Layer 2 of a small transformer language model trained on English Wikipedia (8 layers, counted from 0, width 128). Numbers have three digits each and are written without spaces.
A neuron adds its activation times its output weights to the MLP's output. To switch it off is to set its activation to zero at one token and run the rest of the model.

Output weights of the MLP neurons that the questions are about. A number n stands for (n - 500) times 0.00088.
n24: 237454448507367529493594717536261531461570344553795647469568199525571597552471436429419462479372431691431666524546533589669500288446411280519479616194582605500516406500637670493559537562433562436549357588591269518479640603416587615373719507396497526556476295657441431473494393552311528396586475473658572691554544475437643449357482370361608603575379311510569563422594640418510275494409
n32: 394666522536279690371587510470652363476551734543410488367486684189346390552516624536507363473607313622412396545472455497363358456470606356380410784445403612608629533685487519392566589771377490262496472601443323367430642513452435643337560433604507522431511438683586573622705526519554377657706444414571608657513378489496376636421737638353493605559628594534469602340720416283330408517562
n75: 525535503503380333572626463519578594587592329428459532395377447519645522624449503465418389400519310175346566396601534607515471448592632630290407408390617612525680399497216474302471460439494434542212330497570633403413512409588407463537777298573600426561578513462548592393367348412690380365464395468547547457630509497546394405482443503399494663474516259447445592474466488551634552479569
n77: 481569835654442382538497346485541477500473429380449761529297611367327554447490524760607455551516381511299529306438523488531657728632474577399511557406474500375512304560654705587592494376433538476596614493560532507352403477378576578361389453545503455482335325405514420647467832450562530462642539625408403397467609564477511606549515464747481514547532635548512437485399443445218585457595
n78: 391461447476713602531407495639217531503448483541484464618469735643375500593406507389436561273369481621317431481503417382272451457675687425543453579455487492403455475583428612554283503348491560608488603523635486353415245447375704554616279514613631488596518650516666429348497404489515404483523599510572420418658351830489375438327472542542722469522538435637658456230459773392664426414530
n155: 477494396507472577461300638469449601403543703410415687536464442432503503412511188624548308673453464393516586532598401704561444413558530164447424752407388369320581602378605579386547500493601530472613377574403510358590697315534519649577589371530604517434456579567571497480693647426489491506420424467594294503714507308663396370500473702379529500563594512595621589561500420401410500335647
n159: 560547539392231464538610235494601530410319558454500421569533457473489299463551419637541564561494487646449510409292569516632564316624595703471596466440607408503611497587551526505401440410620387630669614575413472611486565450446414497362581535515508421475415419531326671555505446491559508579474434508500556485611341350557434547614445430726522441381522443565551406480503342594490596487539
n176: 466436552490500452592592639548563645542449538416304484634346678442367530433630464572633522655441373639423550637424497448497465616219649482662607546623432538718487525526487779549594650427423460500584576360494435551430416577240393653594593715579588464726556534706381573701538675679617408219603541589405524413455565550440533384398404341555391485635612529558527367307342532363668252565493
n187: 460428600318446427419491608738785485587773497587622423483726468401537443337734504483594356479317475355543525533572428519460514396551383584644370489463634481466438371470363500399586571521512374561455481537375635468490262618517510523556539693516359588184326517525584392571598693462456537433659525743456524466528433454374622596542442589621527500699620591551552701759533484656554559468710
n190: 469250402637576679327454712474554553550506382552419574444466591413522592634695383466580546500402500346609337514590453392445503392503418295541639439517548249500454455198630270551370528607382494585438590376517435592418579606653376379476461503462617331452557519262659365450701532398333483543509529410583346557439386445458547597423466566519413409617396509529518421422622614506620554447607
n208: 615585426605360571452506526567538459520461620509408575617536409274503633497451453428361494570463578581526280484604362542582594537450546442551436615441446696485574320339305544717472453488384574426337526682625539380460305546401426418409509397564559484572374455661536500590455531608445511568398320377577463448570721704553373503411516660521506517277447525528698676689524562633486359454569
n225: 549523554497363515497387777341485466477545450516407418420529428687471570421638478471975596670554382428490534453515408585381543603636516503596585472379366482384442393668640519319443589443409466477524467411547611441503510614492533389651392445525555571468427359512506521608438495372329434497525566537487479411443426588418542425414512468653540521580432384386461428422521445508268532384609
n230: 816503372389514516588519603524546433526544659477403365500645415709449460531573422726843456429507318630533730446435332331510445417462709482680548454485534511423667591559737468630417571287335595541444334664390158575448567451552417503417444387500510488360497694584412557641674386556594341574300413544326581352475510588486470376306576589503500432475660516402464510369480459446554428699474
n241: 551633705500461391527444496511581437660557442551520170451594478441503494441622576397876489442422570483515481419380508491354614388526386562590473418444571426621547406477560370262687536404695494606605737533540476465568606585641480544368503443506482511319572482506540567464366348372484545506460506412560390445423385268437546623567733601445460493536665517437255660385470506543408304474575
n269: 673580557271391536672451653355296672455464509488652570421515362507541419515563617503695456611563410526414551471514404434566568350412521285542455302430495539386570518603435353537578420396450532386620582557554474416467428416476417597356332431429480556435539444576319648526560608425390524587390359637549427527473374561306342470447648527597556724390500503593534540600367473397494341567648
n311: 594466393528510421522317397551534478335454358144577451416506381410414451649567549454220468523484411476545536602449459229337566471607443259585522388537598414571423628581717461384231356582600618608462539503503515386680576522602506485409419597420460444506548295534520339491503402475324509540587668435457432624523525381510473439405450559438534483381408368700425437612549372522445506468288

Each question names a token from some text and the token that comes next. It shows the activations a of the neurons there, in the order above. A number n stands for (n - 500) times 0.0019.

Then comes g, the gradient of the next token's log-probability with respect to the MLP's output, scaled to length 1. A neuron's effect is roughly proportional to its activation times (output weights . g). A number n stands for (n - 500) times 0.00071.

"s", then "ho"
a: 528581470511377462500509539526493509619489568463
g: 655875610567362484741423486366462606640496571616412310583447656584488553203538430348637282530508473611551380541427458367473750220536450521462440452724401363694324532600655637606353613626563411424533376391493529462455514324704525457371620501317398468452521590280457603475400351460771615579574469577413498330514478478373726570457474539407541404692698539594478493751430220225505662654471
Which two neurons, each switched off alone, lower its probability most, in order? n78, n230

" lo", then "st"
a: 573632549565479535474503535524505500578584540494
g: 458527459388719321716651563589524394575558521409473485536310738540507466578450579486471481687160451625210238480422473264423554483725535628390401473677537373483301530529429643517482549356434569284410509469672379462406523506567725494359712404552439344472437418763567510514545385533613629598397610359706624500563402483316357392497702612479367637683548549687823496548276446307233452545495
Which neuron, switched off, lowers the next token's probability most? n32

" National", then " C"
a: 458517509468497669530447580506476502744510532537
g: 525670495504475719795464622594504595351509528532613441684465343558648492586522459444520231431547552466697328458422631710591341543538504330355517644655499544584403578417517557564587663582540546388345566577474773534396507388379625673520503606495646743460325529552419615657346635579474344510661487526481146721376481505444547680401257423692368357424398189602614290582334643738302587580582
Which neuron, switched off, lowers the next token's probability most? n155

" count", then "er"
a: 449612420477496488527510529507451479537521510471
g: 540529571301283425626408627507532448558505368287397441497521710635399608564577501645474531321781563313518406554589379357363426740375730564563605172442711604331619232635458417617509385599472719420455629553588804625597568393377656590558464592637566582511411558397792549525632704561277421606337411757412506572376350553467607354294572605516495492424553547592372552458412393523619431405303
Which neuron, switched off, lowers the next token's probability most? n24

")", then " are"
a: 492560486471438533461506470498529546401740502503
g: 413595477463340583423544536521548433462483674271328303856643614513357558463672555434457487573327629615403449401529508222401509554428623672566467539497553616652505668543434620240456486559660563696525346432141554228414588356545404542675498513417522439475506433583700643456595329696520499377361636476541665218321639374634592522616667506561539518579663696547541581390618360449616136583391
Which neuron, switched off, lowers the next token's probability most? n241

"or", then " of"
a: 507515515477582501509513483461496504466478424512
g: 458693542491368626580492458504575580478479632510664520448516526556406526418403439482552476513578545398193619550632779380248474322450471335576212501690531404514508357509345442496431640511262538662505592404525456419356382332469383683602664111485636251569497729299385576424142517591659444572417542515668672419359563651483454571576478602232677245372693458625613521451577591410481626431442
Which neuron, switched off, lowers the next token's probability most? n78

"al", then "ist"
a: 510491499485504503497501443511493435433485533512
g: 328359373333417424675374475511304443670372615739245504454428567425473605689638672463457449393501739503544533323435534488545385389523538701514396413455500521201499488409452555461461455312453512398530493539451394579584596467328727704287364374406486730432638544532475507182419402484524346625252382552346297602397464628583438449501254217426556567356570356391686256381475396454328447282309
Which neuron, switched off, lowers the next token's probability most? n187

" re", then "al"
a: 445554191500449126542493501496492529504511505475
g: 650657655489632664554477469332321414457614541396196651455637727575677611512456224426625470537869508571714515682520577687440641494477488477400341732557445646650335628373626447463572681584476770482572547447836538578264402526584251635433438578495367217630515679556507501493357551615520509474324450583365254665591617516511562517401491531529395487468402549508344602613702529512523490623580
Which neuron, switched off, lowers the next token's probability most? n75

"ô", then "t"
a: 485447460525520442449579483409483466490465707545
g: 562317486324497508579576459379300562605517355221542557601517329504596311538545423546397562535485350424451745418332210601604666580473600495435571564497845384347432464424595556574601697506612786318441492473539685430379381409483516840580259496538488595372490425552453647232490461549611757589707506365425384571316638472478581496642635403384308505308409594516585476622645697414309631559690
Which neuron, switched off, lowers the next token's probability most? n269

"lect", then "ed"
a: 503512473396598459495462462494607432495581474505
g: 381489489400598535465393441583486375669325390321482422424539436496545488672621319707489285600577590565598565543753405331229679589313467408488655459354335515528490300781639548472496239520522753439394446550551493541637427401381269347598397523473418396404558703491376544467455485624334469616341540545369236709605280301707710620288445461383558312524262521470738519645375659511494527466427
Which neuron, switched off, lowers the next token's probability most? n77

"ran", then "s"
a: 499500512512400525700562408464499433532529482392
g: 602584783480459465393393424580277281447490534497488506576312490229452430674702534440618415202510511487607402603299688425619335462531511410380484355704544357377521611501496570496585665501491411491751722701534492569481562336490557466551609626324609546533343472381224452418282587423638894651441465311469398353408516466446397367682531495515578505768560384520280540402309544626377732608573
Which neuron, switched off, lowers the next token's probability most? n159

" trans", then "mission"
a: 505406475476489412483524531486468485537522506064
g: 607601492426311334713465539420692308263547550392467491411376278534447423667587494710501743785513547534623909402475483517395418352609558372638382513552423526364609501529537330439599474674460560622536333355339380509520383406550346502609621597413727223495412392764350453370659682274511417474665490419507305464547413469666519603497603389402402398658646561417624430656370637654589464293428
Which neuron, switched off, raises the next token's probability most? n311

" G", then "h"
a: 461482507453510594539524512519468530452609504270
g: 394612499490565319503338471474650483516343517714531613353482616490279385502309377182550588434475568736627518710770409635383689446547501399424466462378566286383447701551555326421500508564563609402477477458396267733370626487581255458338619371726567559192529499451540570517561732366448592315514477476481533416357407607600636436696716378599306544722687661450634559391485664572663418628591
Which neuron, switched off, lowers the next token's probability most? n311

",", then " mo"
a: 488509485499491546666489471530513492325475505538
g: 470584639499173645334410481562545302546491406558436447708443434362364378444583379382543473561535393766647417399465500596470520828333372393594746489543686515435550399300456447519273762742504527683605482398430272524497560434400566531284582499711626441627250600383496798553609834415464571615718427485562493427502362436461402465546589393699538441482356469400455340402710372564385442540647
Which neuron, switched off, lowers the next token's probability most? n159

"ist", then " Party"
a: 515472469538548498576521491474499408518552503482
g: 604587347415455527606581497301747646711624393728295407342337553450380456632628379473339654379406535554482600592871456223439556289474283415439461437576302438629686585384472600451406571320409624520455421536280300518666448477465616629553627569381452588688578526324404672541512354450800324304262695440535336535417471502374592633660421733433387526526552495645613555515399499578433466621487
Which neuron, switched off, lowers the next token's probability most? n225

",", then " with"
a: 501514482505474549653477469535498502534521506513
g: 499533528393404386387548398431353426641201480449228388704525453571608623179444452704452614534435759567399358423373532612582530659651461440677608465587534445612644469494518613514658686316313463458598488640449452503657761520483502550260610578376508333718568573392539449339611493626456228516359494449449592571532474522753415537616589498414333321382171294504586439226264454401469472689490
Which neuron, switched off, lowers the next token's probability most? n159